Layer 7 of a small transformer language model trained on English Wikipedia (12 layers, counted from 0, width 128).
A neuron's activation on a vector x is SiLU(gate . x) times (in . x), where the dot is the dot product.

Input weights of the MLP neurons that the questions are about. A number n stands for n times 0.0038.
n41 gate: -34 35 36 -29 -7 -17 -27 45 -3 -20 -1 -30 -5 -10 -3 -5 28 -22 -39 -3 -13 -3 45 45 -10 16 -29 23 17 32 40 -17 -45 -6 2 -4 44 15 -7 43 19 -50 -26 -6 29 -17 -9 53 -39 6 10 -24 6 -36 -2 11 3 -11 -4 41 49 -63 24 12 -12 -15 33 46 22 -15 -3 51 13 -10 66 -24 8 -62 8 9 8 20 -4 -5 58 -13 -13 -47 10 -10 2 -8 12 -7 -18 -38 -8 -33 44 8 19 -31 3 -38 -18 -33 56 35 27 -4 4 -4 -11 -26 -3 4 44 19 11 -9 19 9 -4 -7 41 10 39 44
n99 gate: 33 -56 45 -16 27 1 9 4 53 -27 -28 31 -13 39 -14 -41 38 1 -16 -22 -23 22 -3 -11 20 7 -31 -19 88 5 -16 33 31 -8 40 -21 23 1 54 8 80 14 14 -85 -49 -20 -8 -29 -28 -8 -8 -1 17 30 8 8 3 25 10 5 1 25 21 34 18 -43 9 5 26 -25 3 56 7 8 3 -28 -61 14 8 24 -63 46 -12 52 -5 44 6 0 14 -32 -2 -61 0 4 -44 -34 16 5 -3 26 7 -19 -23 13 55 -35 20 -14 -2 53 -16 -52 16 25 -64 3 -13 -8 -23 -12 4 11 -5 16 14 22 -21 -17
n124 gate: -8 16 12 38 8 -22 -42 33 0 39 6 -21 -14 -16 -6 -19 31 -7 37 -20 6 -18 39 -50 57 -31 -4 -20 19 41 -4 3 2 -16 -5 -18 3 -17 11 -13 72 -32 0 34 -4 -6 -1 5 7 -61 -19 -14 -7 -38 14 -15 27 -23 50 6 46 33 29 -47 47 -33 -13 5 23 -14 11 -11 16 -21 -36 36 -7 -17 -6 26 10 -44 32 37 5 33 23 -40 -54 41 -36 -37 41 -20 -42 15 3 -21 22 12 -23 -19 20 2 -48 18 -7 24 40 -63 49 -3 19 -8 9 -32 -41 -3 -20 -23 -26 -38 -51 -8 -22 13 10 7
n154 gate: -42 -9 -29 16 48 6 39 -11 -8 -4 88 63 44 38 6 -8 67 -19 -18 26 45 9 34 -45 21 -54 37 -47 31 26 4 -51 29 7 -3 4 32 -25 -58 -9 52 26 8 -32 -35 20 -6 -56 -8 9 -41 -59 60 10 48 -48 -19 -41 28 6 -28 31 -26 11 -20 9 4 -7 -18 -53 -31 51 -15 27 -2 7 -38 12 -36 -26 10 -13 40 8 14 -10 9 25 -21 -21 -39 52 40 -1 28 -3 -32 67 -14 9 19 10 -44 -23 -11 -57 -22 -4 -10 16 -17 -25 5 24 -14 51 9 -25 -10 46 36 -12 12 3 8 -25 8 -10
n178 gate: 33 2 13 -9 18 -10 -27 -18 -4 -2 -11 -19 11 12 -13 -30 -2 11 -12 5 35 7 12 33 47 0 22 -22 -51 -1 -16 -9 -21 -31 -10 14 -44 -14 -7 11 -24 -27 -9 52 -7 10 -21 -32 22 23 0 -17 31 55 1 17 -39 10 -16 -2 0 -4 -3 21 3 -25 5 23 15 51 8 -4 61 -28 32 -72 -1 -7 17 -21 -15 -19 -47 -23 -30 21 20 -13 -27 18 -23 15 21 14 9 -48 22 36 -11 -15 -26 20 -20 10 9 -23 -1 -46 -19 -30 35 5 23 -20 8 20 -48 12 -32 3 -9 5 -9 -6 -6 10 15 10
n181 gate: 28 4 55 24 12 13 1 -11 -11 -33 -12 47 57 -17 18 1 -7 28 -16 -58 23 5 30 -1 57 69 -17 55 -11 -17 -15 -27 -45 -21 -37 9 -13 62 -17 3 -45 -9 15 -14 61 32 26 7 -2 8 59 -48 2 -10 13 -45 21 -19 -36 -50 88 -21 18 -26 25 -19 -49 20 -1 -46 -8 2 -29 19 -17 -9 34 59 4 46 18 -13 -1 -13 13 -25 -28 -43 11 -95 -71 -48 18 -26 11 14 66 -4 -21 3 47 -6 -45 -10 38 20 1 8 31 45 1 -8 -34 5 36 23 -21 2 26 -21 -7 14 33 -35 9 33 8 32
n201 gate: 3 9 29 -82 -18 -18 -7 -20 -1 22 -12 -47 -14 29 -29 -6 16 18 -15 13 71 -7 -21 -12 -12 -54 -13 -38 -11 -5 -34 22 21 -21 26 29 25 25 -4 -30 15 31 -48 -3 -22 3 18 -41 10 -4 8 -39 20 20 44 -35 -33 -19 24 7 33 34 3 6 12 -12 -12 10 -35 -21 2 -14 14 -38 -41 -43 9 -38 -6 17 -4 -32 59 26 7 -6 50 18 -18 2 -62 -51 14 9 29 44 29 -25 -24 -19 22 16 -16 43 2 23 3 5 35 -30 47 -5 -13 29 21 -22 -22 0 0 32 -44 -21 14 -12 -15 10 -19 -9
n217 gate: -4 1 9 -9 2 2 4 -39 -60 25 26 -49 17 -19 -10 0 17 28 -28 -21 42 28 13 -12 -17 -92 14 17 76 -36 34 4 -32 -12 -8 7 44 18 23 -28 3 -2 13 -62 -41 48 33 -23 -18 -24 -43 -15 6 -14 27 17 -21 -18 24 1 -9 -29 6 48 4 11 32 52 -13 -13 53 10 4 63 23 -4 25 -6 -13 21 -11 22 4 82 27 -32 -30 -24 -50 -8 17 -14 -5 -43 22 -13 49 -10 -13 9 -39 2 -68 10 3 7 -10 -38 -34 -28 3 -11 28 19 33 -4 37 -13 24 -53 18 2 32 -4 35 21 9 12
n310 gate: -29 -13 29 4 6 20 1 21 10 -40 20 14 -35 -20 -23 -37 -1 11 11 12 28 11 39 -49 -10 11 4 -3 13 -27 40 -26 9 -15 -26 -39 -16 -33 -7 26 -41 -43 66 -3 9 -14 -1 -11 5 13 -15 16 32 89 5 -14 -16 -47 48 68 60 -34 -34 -7 3 18 -1 53 1 72 -14 23 7 34 49 8 -34 -15 23 40 17 -91 -1 -26 7 -4 14 37 -21 32 30 -6 57 -7 -45 -3 13 4 18 12 24 -43 2 3 -2 -3 -40 10 16 -19 31 -20 40 -9 38 19 8 12 27 -3 -17 18 26 -3 11 -14 47 9
n387 gate: -48 -5 9 23 75 2 -34 -14 10 37 79 -4 -61 44 -20 3 -15 6 -33 18 -19 -18 52 -58 14 -6 38 12 56 28 -26 -15 -5 2 25 38 32 0 -18 -36 9 6 -11 -24 22 61 54 1 -58 -9 -10 -21 -40 17 22 -40 4 -23 43 6 32 9 3 -42 -6 24 -24 38 -87 7 -4 1 21 -28 10 37 46 20 -52 32 10 -8 13 -3 31 -32 15 7 18 1 -10 -5 -12 41 10 5 -4 -25 -20 4 -10 33 -33 -13 17 -48 34 19 26 6 -32 -2 -26 -65 16 -30 33 -2 62 13 -38 -11 -7 0 12 -34 24 29
n399 gate: -1 5 19 13 36 11 -31 -76 26 -4 -9 -32 -8 49 36 -57 31 -37 -11 19 25 -8 -10 -10 7 -16 27 31 2 16 -42 19 -17 -27 -16 25 -3 -4 -20 -46 -20 -3 -65 -7 29 58 -8 -37 -5 -44 40 -50 -9 -12 17 -60 50 -68 46 -10 10 -91 8 -9 4 21 19 43 -75 -19 -22 -1 2 21 4 10 21 -7 -25 -63 -17 -4 -29 -18 5 -24 12 -23 8 -48 -19 -25 15 19 -5 5 -4 0 -7 -55 46 1 -29 -17 -11 41 -5 -3 -14 -28 -52 -11 -24 -29 17 2 -12 -25 22 -11 6 18 -6 -29 -25 -6 18 -4
n437 gate: 5 -61 6 -21 3 39 9 -3 -46 -73 -19 -20 -25 50 30 -34 -13 6 26 -25 -12 4 -9 -23 25 16 11 36 2 -17 -5 -4 8 -39 18 33 60 -7 7 -24 -13 -73 -52 -3 24 26 -35 -23 43 -16 42 6 -13 11 -43 -37 -1 -9 85 33 45 30 -52 -16 8 -5 -3 33 -4 -42 -42 -21 -22 -5 -43 -38 20 16 4 13 13 -70 -16 30 -43 1 16 -42 28 8 7 6 -52 16 -36 -40 19 -59 13 -22 16 -6 28 -3 13 9 -14 -8 13 13 -19 -42 -2 3 2 -33 -28 29 44 -18 21 12 -24 13 -9 28 -8 9
n460 gate: 3 -11 74 7 -21 11 -21 11 37 12 -29 2 -11 24 -2 -12 -25 23 -2 -30 3 46 27 -29 -15 3 23 23 -17 22 -37 -13 23 6 -31 -14 2 -27 -22 -37 -1 1 -23 53 63 -43 -7 -13 27 27 14 -46 11 49 -44 6 19 -23 12 21 25 59 -47 -60 -48 -27 2 -18 -38 -6 0 -9 14 18 43 -43 35 17 -34 29 0 -8 12 20 -7 -2 -15 -11 -5 -7 24 20 42 -11 -39 34 5 14 -26 -15 -6 11 -30 11 -26 6 -28 23 38 -30 6 -44 -8 20 36 -31 -35 39 29 10 -13 -35 -4 -48 10 11 39 -6
n482 gate: 40 13 28 -2 -14 34 -28 9 5 -52 24 -25 -23 -8 -42 -5 -43 -8 -13 -22 59 -12 38 -43 -36 -44 -2 10 -29 1 -28 -6 22 -27 42 34 -1 10 -16 16 -14 20 -12 13 -26 -15 -8 -25 2 12 -10 26 -21 9 -8 -31 -46 -4 -12 -3 50 16 -1 11 34 33 -21 0 4 44 24 -5 34 14 -59 79 -44 41 -31 3 28 57 46 -2 9 -6 8 -7 1 16 -6 -56 -12 -10 -1 12 -28 -7 -15 -8 8 -9 -16 27 -3 -7 53 1 29 9 15 -3 -11 -18 16 -2 -3 -17 -39 -27 10 -17 -14 17 19 -3 3 11
n41 in: -20 9 -7 5 -40 1 -9 6 16 -53 -26 37 26 -22 -34 45 -2 19 -30 32 33 -33 61 14 14 40 5 -16 -14 -37 -17 12 -6 42 -13 16 -23 -34 -33 45 -6 9 -7 -26 -6 -47 -28 31 -8 7 30 -7 22 19 -11 -6 -39 22 38 46 -25 -16 27 -8 6 -21 -18 -4 -13 -10 4 41 -20 18 7 -38 -42 17 -31 14 -13 -5 33 -8 -70 14 -22 29 6 23 -8 -15 19 11 -16 -14 -25 7 17 -5 44 24 -16 -13 -32 -7 -16 -29 18 16 2 -34 -12 5 11 -52 18 -13 -22 15 6 40 24 -4 4 -38 22 3
n99 in: 6 21 5 18 -13 -7 12 45 33 -23 -9 27 -12 0 45 31 50 -55 -39 4 13 9 -23 31 -5 3 -8 -10 -12 -27 0 33 26 3 -32 -19 -33 11 -21 -26 -16 32 -6 -4 -3 -43 11 -24 -2 -1 5 20 -17 -2 10 10 0 66 21 32 -23 25 -24 33 -22 -52 48 -38 20 -6 13 37 -42 53 15 -19 -10 -13 29 10 29 11 23 -21 33 3 29 2 6 -10 13 -8 46 -45 -11 -8 62 19 -23 -25 -29 13 -68 2 3 -38 -15 -15 -35 -6 -41 32 3 31 29 -14 3 40 54 75 -61 30 -17 -11 18 -17 3 -29
n124 in: 20 -19 -45 62 -6 -33 22 5 13 -21 -15 53 -1 -15 17 -3 -14 25 14 38 -44 -38 -11 4 4 -26 -47 45 -11 37 0 47 -14 20 -1 -11 -42 29 -49 -2 -6 -39 -15 -3 24 -38 -15 -7 7 18 -15 -15 11 6 -40 -2 -33 5 -27 -2 85 -28 -4 -14 -10 25 -21 29 16 55 23 -36 10 -18 39 -14 12 -23 4 -13 -24 -42 -51 2 -38 23 58 15 -18 -8 -29 8 24 20 -25 2 21 5 -13 -6 -5 -43 56 -1 -17 -2 30 -15 47 -21 45 28 -2 24 -24 -25 -35 -19 -11 -26 17 12 30 -27 -9 -29 -2 -20
n154 in: -18 -24 -22 -3 46 12 -20 2 76 -50 62 14 -9 14 13 43 -4 20 14 60 34 11 25 -90 -25 -3 34 32 -21 -31 -2 -14 3 22 16 -3 33 23 -26 39 28 26 -30 4 14 -10 65 -20 4 30 -22 13 7 42 5 -17 -14 -35 39 48 -39 44 -37 -44 -20 3 -46 -3 -15 -49 -9 31 4 -30 -89 16 -3 42 0 8 38 22 -2 -7 -3 -24 7 -8 2 -19 -3 -8 7 16 11 23 -6 31 -16 -3 31 -29 -21 -22 20 11 -20 3 -18 12 2 -10 -3 27 -8 20 -2 -32 -28 38 22 7 -14 -9 7 6 35 15
n178 in: -5 -5 32 13 46 -16 -54 6 11 -1 -12 -7 -19 -17 -6 -10 7 17 0 -19 -4 13 -17 20 18 -1 24 -14 -1 10 -14 -27 -24 -11 1 -25 6 -42 -16 -5 -2 -17 -8 -7 -8 -50 60 -48 41 -31 11 46 7 -2 33 -12 1 -13 28 0 -19 39 29 2 11 -21 36 16 -52 26 10 -18 4 10 -1 15 9 -2 -40 -11 11 40 21 50 16 18 12 8 -11 28 -17 9 2 -2 28 -3 64 47 -24 26 4 25 15 -1 -36 -34 -8 25 -25 -46 43 -13 -9 -79 35 35 -19 -34 17 -24 -29 -12 3 -22 22 -16 8 1
n181 in: -9 -1 43 22 19 51 -31 -69 -14 4 26 -24 1 -25 43 9 -14 18 -9 -33 12 -16 -3 9 6 45 1 -14 3 -22 1 -51 35 0 -3 -14 -40 -22 -9 -22 -10 9 32 -25 10 -1 17 -55 -16 -63 4 27 9 11 -9 24 -6 -33 -43 18 42 17 8 -15 33 -80 34 10 -27 14 -50 5 -11 62 -53 35 -25 -79 -13 -65 18 0 -42 -4 31 2 29 19 52 -12 -4 -37 -3 38 57 -27 19 -38 -18 29 -16 11 -12 3 36 26 -65 -20 14 -2 -20 30 13 33 47 -15 -13 39 13 0 -2 28 6 8 8 17 13 14
n201 in: 19 -26 -29 -33 27 -22 39 9 -11 -4 -22 17 5 -19 13 4 5 38 9 29 -35 14 16 4 -48 -10 -5 -56 -8 -33 -17 -4 -10 -5 -45 -16 -53 42 -17 36 9 -2 17 -28 31 -64 -48 10 -26 14 -1 -68 13 -17 11 -47 -10 47 33 -25 8 1 0 -16 12 -5 -67 -50 44 4 4 -34 12 16 -17 -22 -31 -38 -14 1 -10 11 5 40 12 -23 -34 -15 26 -14 10 -8 4 21 -35 2 49 7 18 2 6 -23 6 9 -13 25 23 -71 27 18 9 -3 2 -1 2 1 -12 13 -19 3 24 4 -23 2 14 -10 -37 13
n217 in: -7 37 4 -39 -8 -2 37 29 34 26 5 8 -66 -22 -26 73 -2 -17 19 15 3 -8 8 27 -63 -20 -34 -13 -22 -16 30 31 23 3 14 -41 31 -45 47 -19 3 65 21 -41 25 11 -24 11 27 0 -39 31 13 5 25 34 43 10 34 -16 -8 -13 26 21 12 17 -24 -2 -6 44 -7 33 -24 38 -14 2 -57 10 -2 -11 -26 -10 -58 37 27 -33 -18 35 14 28 -25 52 -18 13 -41 7 -54 1 4 -5 23 -10 21 28 16 10 79 -13 -5 37 -1 -61 -5 0 59 15 3 -7 33 -12 -21 -6 11 31 -10 37 -4 30
n310 in: -40 1 -19 9 12 -8 15 22 37 2 -25 37 -24 -20 1 27 23 -11 18 3 8 -75 27 -65 -19 5 -24 -27 -20 -33 -32 16 -16 -21 24 -2 -15 7 6 -67 -9 -4 5 -18 -15 -16 14 -58 -18 18 0 -27 -7 -7 12 -29 -9 -8 18 -7 -2 22 -65 -12 41 -25 -23 58 21 -29 -21 -36 -2 -37 4 21 -14 -60 26 -22 5 -43 -34 -7 42 9 25 -36 33 3 -37 20 16 -46 47 35 15 10 34 -44 12 50 16 2 -19 18 5 -8 0 9 34 -70 47 -12 3 -6 33 4 -22 -11 -9 -36 -54 19 14 32 14 -9
n387 in: 2 15 2 -24 -8 -1 9 25 -15 -10 20 -22 -24 -40 -6 -35 37 -44 -16 -13 4 -49 38 -14 2 24 -69 -49 -66 15 4 39 -44 1 -13 -9 -29 4 -27 1 76 37 -26 8 9 21 -44 46 -28 -26 10 13 14 -30 0 22 4 -57 -16 -55 -37 56 -1 -25 -1 9 19 -12 -2 -40 -19 -2 26 -7 6 10 5 61 -27 -12 -28 -83 -4 -64 24 -10 -28 56 48 -23 -31 33 -29 -11 -4 -22 22 28 -1 -8 -27 -2 29 -33 -11 7 36 32 -4 24 43 -36 -5 -49 -47 -5 -9 37 21 -9 -13 11 9 -9 3 -14 10 65
n399 in: 24 5 15 4 28 -15 -35 -18 49 39 20 -8 -14 26 3 -17 15 -26 5 55 -22 3 -18 -2 2 33 -9 -1 28 13 -9 -32 -12 -21 8 9 26 -39 6 -50 -14 49 -22 49 -18 -5 19 -22 15 -19 -19 9 29 -75 -11 61 7 -30 -21 -22 -12 -22 47 -20 11 -25 8 30 -34 35 -9 2 20 9 -70 12 3 5 7 -45 -5 -21 -10 10 -15 1 16 -1 -39 36 36 24 35 27 20 18 -49 -10 -40 18 4 -18 -15 48 -37 -2 -14 67 4 -35 -76 85 9 -11 27 -20 -3 34 -8 11 15 -2 54 15 -6 -21 -1 18
n437 in: 42 18 38 5 17 0 -28 -38 15 -30 -8 -10 44 34 -12 30 -33 5 13 12 9 43 -10 -1 9 5 23 -33 14 -15 -41 25 -8 22 -25 -1 37 25 -12 -12 -50 0 65 -6 -39 34 -15 -36 -23 -26 -16 -21 25 -9 -51 -20 13 48 -13 -50 26 7 20 21 10 -10 10 -7 -10 3 -25 47 64 44 -21 10 40 -40 45 -28 -8 14 -8 14 -54 49 0 39 -17 29 -29 28 7 -24 5 -73 -71 2 5 13 -18 -18 -29 -22 14 -25 -17 6 2 4 37 -17 4 20 3 -6 52 -11 32 23 -15 -5 16 69 27 -12 -23 31
n460 in: -25 -14 13 -23 -16 1 12 14 3 19 5 2 -34 9 44 0 1 17 -11 -17 -20 13 -22 -12 49 -13 -32 -49 -18 -21 -64 29 -3 -22 17 -22 -16 -4 -2 3 -9 -53 -8 -18 46 -2 20 -42 9 15 50 16 5 14 -76 -31 4 31 -17 24 25 50 48 43 -9 60 3 -14 34 -39 21 -1 -11 47 39 12 36 11 -33 25 18 -8 16 -5 65 -29 -7 -10 -4 -45 -24 -8 -25 -13 27 -13 21 18 -49 1 -17 -20 17 -14 -1 56 3 -24 7 -5 31 -31 -9 -36 45 -37 -42 15 -16 47 -19 -13 44 14 18 -22 35 9
n482 in: 11 32 20 18 -5 16 15 -33 -18 15 -13 -25 15 -45 16 -50 -20 -17 -49 36 41 -34 28 -9 -2 17 0 -13 14 -4 -37 15 38 27 -5 38 6 -43 2 -8 -26 2 -3 -9 -43 10 -64 -8 -5 -47 27 -5 22 -46 30 -5 -16 -22 3 -54 -9 2 -10 -51 -13 7 -28 34 -44 12 10 6 2 -6 34 -54 12 12 -6 17 10 -21 10 39 -24 -1 5 -1 17 -4 -11 32 -45 19 4 -35 1 4 0 42 -43 5 25 10 36 -2 -30 -35 -22 0 -33 10 -23 -4 40 48 1 -12 11 31 -18 35 16 24 31 -37 -19 -7

Each question shows a token from some text and the vector x that enters the MLP there. A number n stands for n times 0.061.

" $": -8 2 -38 26 -46 -7 32 10 15 8 25 5 41 13 -4 17 2 15 -1 -18 39 12 -9 30 -16 59 1 5 23 -3 -13 9 38 3 -6 11 -42 -20 5 -29 14 21 5 9 -21 -36 -24 -20 48 -3 22 -41 -19 -4 10 -2 18 -37 47 -5 -25 10 6 28 -13 -7 0 -24 52 19 0 9 -22 -21 -21 -2 -31 -17 29 25 -17 5 28 -19 -9 4 -30 -12 -12 -25 -9 -6 14 -19 13 -3 -5 -11 -7 3 -14 9 13 35 -25 -23 -9 -16 13 21 20 -47 14 28 -6 -20 -3 11 -8 16 22 -14 9 0 -16 14 19 -20
Which neuron lights up most? n99

" ": -4 20 -7 -14 -6 11 -5 -10 10 -17 -1 -9 5 -14 15 6 -29 -34 7 6 6 9 -3 43 -24 20 1 6 -3 -40 3 9 9 2 -21 -5 -16 -4 -2 4 -1 8 2 51 -24 -13 -21 -13 -2 19 13 -7 22 33 2 30 -9 -8 4 -21 3 -11 22 -3 -24 26 18 -4 10 28 -1 4 -20 10 -10 -1 -18 6 -26 13 30 33 2 -19 -4 -11 -11 10 -14 -3 -13 41 11 8 8 9 0 32 1 -9 1 43 31 8 17 -28 -24 -3 -8 -7 12 -3 -8 10 1 20 5 13 -8 -20 -3 -17 -20 7 -1 17 11 -30
Which two neurons fire most, strongest first? n178, n482

"2": 5 -5 -36 -21 -13 39 -4 16 7 -7 13 2 17 -11 -8 3 -16 11 33 -17 -11 10 -39 12 -26 22 1 -15 42 -8 1 -2 -19 -1 -31 9 -14 -3 38 5 -44 21 3 -23 -4 -7 16 -15 28 -11 13 -16 -4 -16 -28 -19 -1 -15 16 23 -55 -34 17 31 -23 4 -14 13 -4 -10 -2 3 9 16 -39 -35 5 -26 21 -46 -8 6 -12 15 -15 -21 -13 26 -1 -13 -5 43 -2 -5 9 -3 -3 3 -3 5 -4 25 3 2 -16 -19 8 -4 -41 -36 -4 -7 -18 -11 -23 -3 -7 1 17 19 17 -1 -29 13 -23 20 -16 -25
The most active neuron and its activation: n399, at about 1.3

"0": -7 29 -40 -40 11 -4 9 19 3 -20 -35 7 -3 0 -8 2 21 -16 13 -19 29 1 -43 28 -11 12 -9 -32 1 -2 46 4 -2 2 -11 -8 -23 -11 16 13 -31 -7 -29 7 -13 -11 -10 21 -22 -5 -23 -20 -18 -39 17 -9 -22 3 27 -8 12 -3 60 -7 23 6 26 22 11 -6 -2 -1 -10 32 -13 11 -26 -10 20 -14 -4 12 13 18 -2 -3 9 -26 -6 18 7 31 16 37 -7 2 24 11 9 21 -12 -1 11 -24 5 -24 31 10 15 41 8 53 25 -16 33 20 7 8 1 -8 10 14 -2 1 -21 -9 -8 -3
Which two neurons fire most, strongest first? n154, n41

"7": -3 19 -72 -11 15 20 12 -18 3 18 -29 -31 -15 -13 20 -13 40 7 7 13 9 20 -75 -4 -9 0 26 4 -9 4 19 -4 47 2 -2 -10 -9 4 22 -20 -18 13 -7 -8 9 -12 0 -21 4 -7 10 22 10 18 -25 5 -24 6 -2 -15 24 19 31 31 -23 19 4 -31 10 40 8 -9 13 18 -10 5 -20 14 -33 -14 12 -3 -7 -5 -7 6 -2 2 -16 29 20 25 -5 17 6 9 19 21 10 -6 -33 7 23 18 5 -3 -27 3 -14 5 0 7 8 3 -3 12 6 4 3 -8 4 5 -13 3 -12 20 1 -27
Which neuron lights up most? n178

"r": -25 -6 -24 1 5 -27 -5 8 31 26 -17 21 23 2 -14 -16 -17 24 14 -2 -13 -21 -19 24 7 15 -14 -6 5 1 -6 0 11 -7 2 11 15 27 29 -38 -19 -9 11 32 -16 1 31 13 -18 -17 19 47 -23 13 6 -8 -31 -21 23 5 21 -4 16 42 -55 28 -25 -1 15 10 11 15 10 5 17 11 39 -24 12 -11 14 -12 39 21 -10 -12 14 -11 -44 2 -29 10 -12 -16 -25 -45 -19 1 -7 -13 -7 -30 -5 4 45 -22 -33 -6 16 -26 35 27 -2 -20 33 -9 21 38 -2 -14 -16 11 5 -2 14 -1 -18 -43
The most active neuron and its activation: n124, at about 1.3

"\n": -5 7 -31 -44 30 -11 -32 11 14 -31 9 -7 25 -23 -7 0 30 7 11 -4 -54 2 18 -3 -36 -22 -36 11 -7 -21 -19 15 23 -3 -9 -3 -13 -19 13 1 12 -16 23 -16 -13 52 2 30 10 -35 3 22 -9 0 0 -10 15 24 -15 -7 14 24 7 2 3 13 -6 -13 7 -15 2 -10 -25 -17 -2 15 -17 13 -1 17 1 16 39 -10 18 -20 9 -11 -10 -17 -4 -15 10 20 10 20 -30 -20 18 1 4 57 -9 0 11 -1 2 6 -4 -15 4 -8 -4 -14 -16 14 41 18 10 28 -1 -9 10 -2 16 -13 1 -39
Which two neurons fire most, strongest first? n387, n399

" conf": -36 3 -10 -10 -4 -12 26 0 22 -23 -2 4 -4 -4 -5 21 7 -10 -9 41 -20 11 16 -16 -7 19 5 35 -51 20 9 30 6 32 41 8 -3 6 13 -24 0 15 -35 23 -22 15 -12 -3 2 -28 -22 38 17 -13 25 1 -27 10 21 18 7 3 8 39 -25 -17 17 27 20 -6 -1 16 -12 -19 9 11 -37 -4 -13 -19 14 21 20 2 17 -22 -32 -60 -3 -36 50 8 9 2 -5 5 -3 -29 11 -16 -21 10 12 36 11 16 -23 2 -10 -55 -10 12 5 -19 -9 22 5 -24 -30 1 -5 12 26 -21 -31 15 -36 -44
The most active neuron and its activation: n437, at about 1

"8": 9 0 -61 1 -15 30 16 -21 -17 -11 10 -11 -9 -6 -18 -12 11 23 15 6 9 21 -61 32 -25 5 6 11 16 -2 14 -34 19 6 8 5 2 -10 -1 -23 -23 17 12 -1 18 4 28 -30 10 -11 -7 -4 -11 8 -9 0 -22 6 -14 -15 -1 -18 -39 23 -23 0 -13 -7 3 8 -14 4 -23 2 -19 -40 2 32 1 -25 21 10 -3 28 15 5 22 11 -22 20 50 17 23 4 -9 1 18 7 32 7 -5 31 -9 11 6 -11 26 -3 -28 -18 -18 6 -36 28 -21 6 -10 10 10 21 33 1 -12 33 -3 2 1 -16
The most active neuron and its activation: n387, at about 1.1

"3": -21 13 -36 -3 23 10 21 11 11 -2 27 -10 -14 11 16 -14 0 17 -2 -4 31 8 -52 7 -8 -30 10 -29 8 -16 -2 32 -19 -28 29 -2 23 13 4 -21 -3 14 -11 -26 15 -15 21 0 2 -11 30 11 16 8 -2 9 -12 1 -2 2 15 23 -8 25 -12 6 -19 13 -4 8 26 -15 24 -14 -29 33 -42 5 -23 23 -14 43 32 -10 43 14 0 3 -15 -19 -12 41 -47 39 -22 12 12 2 5 5 -27 21 -17 25 -25 6 -29 0 -22 -11 21 48 8 12 18 7 -18 -20 -13 -10 -3 -15 -7 -21 8 -23 -24 -16
Which neuron lights up most? n201

";": 16 15 -25 -21 -24 20 -21 12 0 -8 -6 -26 23 19 -47 -17 -4 20 21 -4 -32 -1 -11 7 -25 -6 -12 -2 -36 -16 62 -8 -20 6 8 -5 -13 -4 37 -14 25 -2 4 17 -6 2 15 -10 12 16 5 3 7 -34 -5 39 -6 -7 0 8 -10 29 -6 9 11 12 19 9 -41 -18 -17 31 -11 22 6 -21 -1 -1 -14 -13 0 -21 0 -18 47 13 -14 14 10 22 23 -10 -11 8 -5 10 9 -12 -26 36 8 -7 -29 -8 0 22 11 1 -33 -32 -5 -18 23 19 17 2 -14 11 -3 14 -7 -13 -10 2 0 -36 -13 -23
Which neuron lights up most? n217

" was": 5 48 8 -4 14 -21 54 -16 -22 -3 -36 -13 7 -8 -12 -1 -14 59 -16 37 -22 -24 10 18 -15 -10 -1 19 13 -3 -15 5 9 -4 23 -9 -10 -6 -5 8 2 7 1 -9 -27 26 3 -2 -11 -26 12 6 11 31 -10 4 0 -21 -6 15 -5 9 36 -8 -23 -12 11 -16 6 7 3 -20 3 -9 18 10 -15 7 2 -3 21 1 11 -31 7 -2 0 -8 15 -1 -18 35 18 3 29 -8 29 13 -17 -27 19 20 2 5 -8 -34 -11 -8 -5 -2 -27 -24 22 6 -5 -13 6 -1 -23 -1 -9 15 -16 3 12 17 1 0
Which neuron lights up most? n178

"ming": 3 37 -14 -13 0 39 7 23 14 1 26 31 11 14 -13 -12 -23 -1 -26 7 -23 13 6 -2 0 -26 -32 -18 -2 -3 11 38 -7 19 -3 3 -28 20 39 -24 -12 -10 1 -16 -1 -9 -1 10 16 10 1 -7 -34 -2 21 13 -10 -33 -9 2 46 4 -25 30 -21 14 10 13 -4 -27 -16 18 -35 13 14 -32 -21 -3 -8 1 6 11 -6 19 -22 -17 23 -16 4 4 -1 34 10 26 9 2 -1 1 55 9 0 25 -8 12 -10 6 -15 7 -29 30 1 -25 -5 -5 21 12 -13 -19 -1 -38 -54 4 -24 23 -30 -7 23 -35
Which three neurons fire most, strongest first? n310, n217, n99

"les": -8 44 9 10 -11 35 7 11 -2 -5 34 28 -8 19 -6 -4 32 -12 -18 -4 -8 -34 -7 3 14 -53 -29 -9 17 1 8 12 32 -20 44 15 4 -2 14 23 -1 1 -6 -4 -41 7 3 10 23 8 -2 -15 3 2 -5 8 4 1 -37 11 -21 21 22 -7 -35 16 21 5 -30 -15 3 4 13 35 9 -16 9 35 -5 1 -10 -6 4 -7 -13 -25 32 3 -8 -23 21 9 4 -7 -16 -21 4 12 16 1 -2 33 -14 -31 34 2 20 18 -6 -12 13 -35 23 -20 15 24 -14 -5 -1 24 -19 14 12 -14 -12 18 14 -51
The most active neuron and its activation: n99, at about 3.7

" M": 11 40 1 -13 0 -6 -22 -1 -4 19 2 -26 -2 0 -5 3 -15 -16 10 -53 -20 -4 5 51 0 1 -14 -8 25 -6 -21 -6 10 1 6 32 3 19 9 17 -9 25 -11 50 20 10 -1 9 25 -20 5 12 21 30 32 -27 2 -7 14 -11 14 -10 1 9 -19 13 0 8 2 -10 4 -3 11 8 -11 0 -19 -13 -17 -28 25 -19 3 -19 -20 -27 -14 47 -23 -3 20 5 -5 0 -10 -27 17 -1 -5 -23 24 -2 10 6 -14 20 -3 -5 -15 12 -18 7 24 -16 1 -18 -19 14 -24 -2 -34 2 -22 7 -7 -13 -16 8
Which neuron lights up most? n399

"½": -21 14 -44 -23 -31 -13 5 15 -1 21 25 22 -2 10 -18 -1 2 12 -10 3 22 36 -7 7 -7 1 41 -31 -7 8 46 -6 -4 37 -15 6 9 -26 27 -19 -3 11 15 -10 -8 -9 13 -37 35 34 7 -9 16 -13 -51 -10 3 20 29 -21 7 -11 20 55 4 -1 -18 -51 31 2 -15 25 0 -24 -8 -20 15 4 20 -17 37 23 0 28 -3 15 20 36 27 -1 -20 1 14 26 11 4 -6 3 -4 7 -12 24 -7 7 -13 2 -39 11 -27 -20 22 1 -2 -2 30 -12 5 7 -21 -9 29 21 -13 27 -2 15 17 -19
The most active neuron and its activation: n154, at about 1.1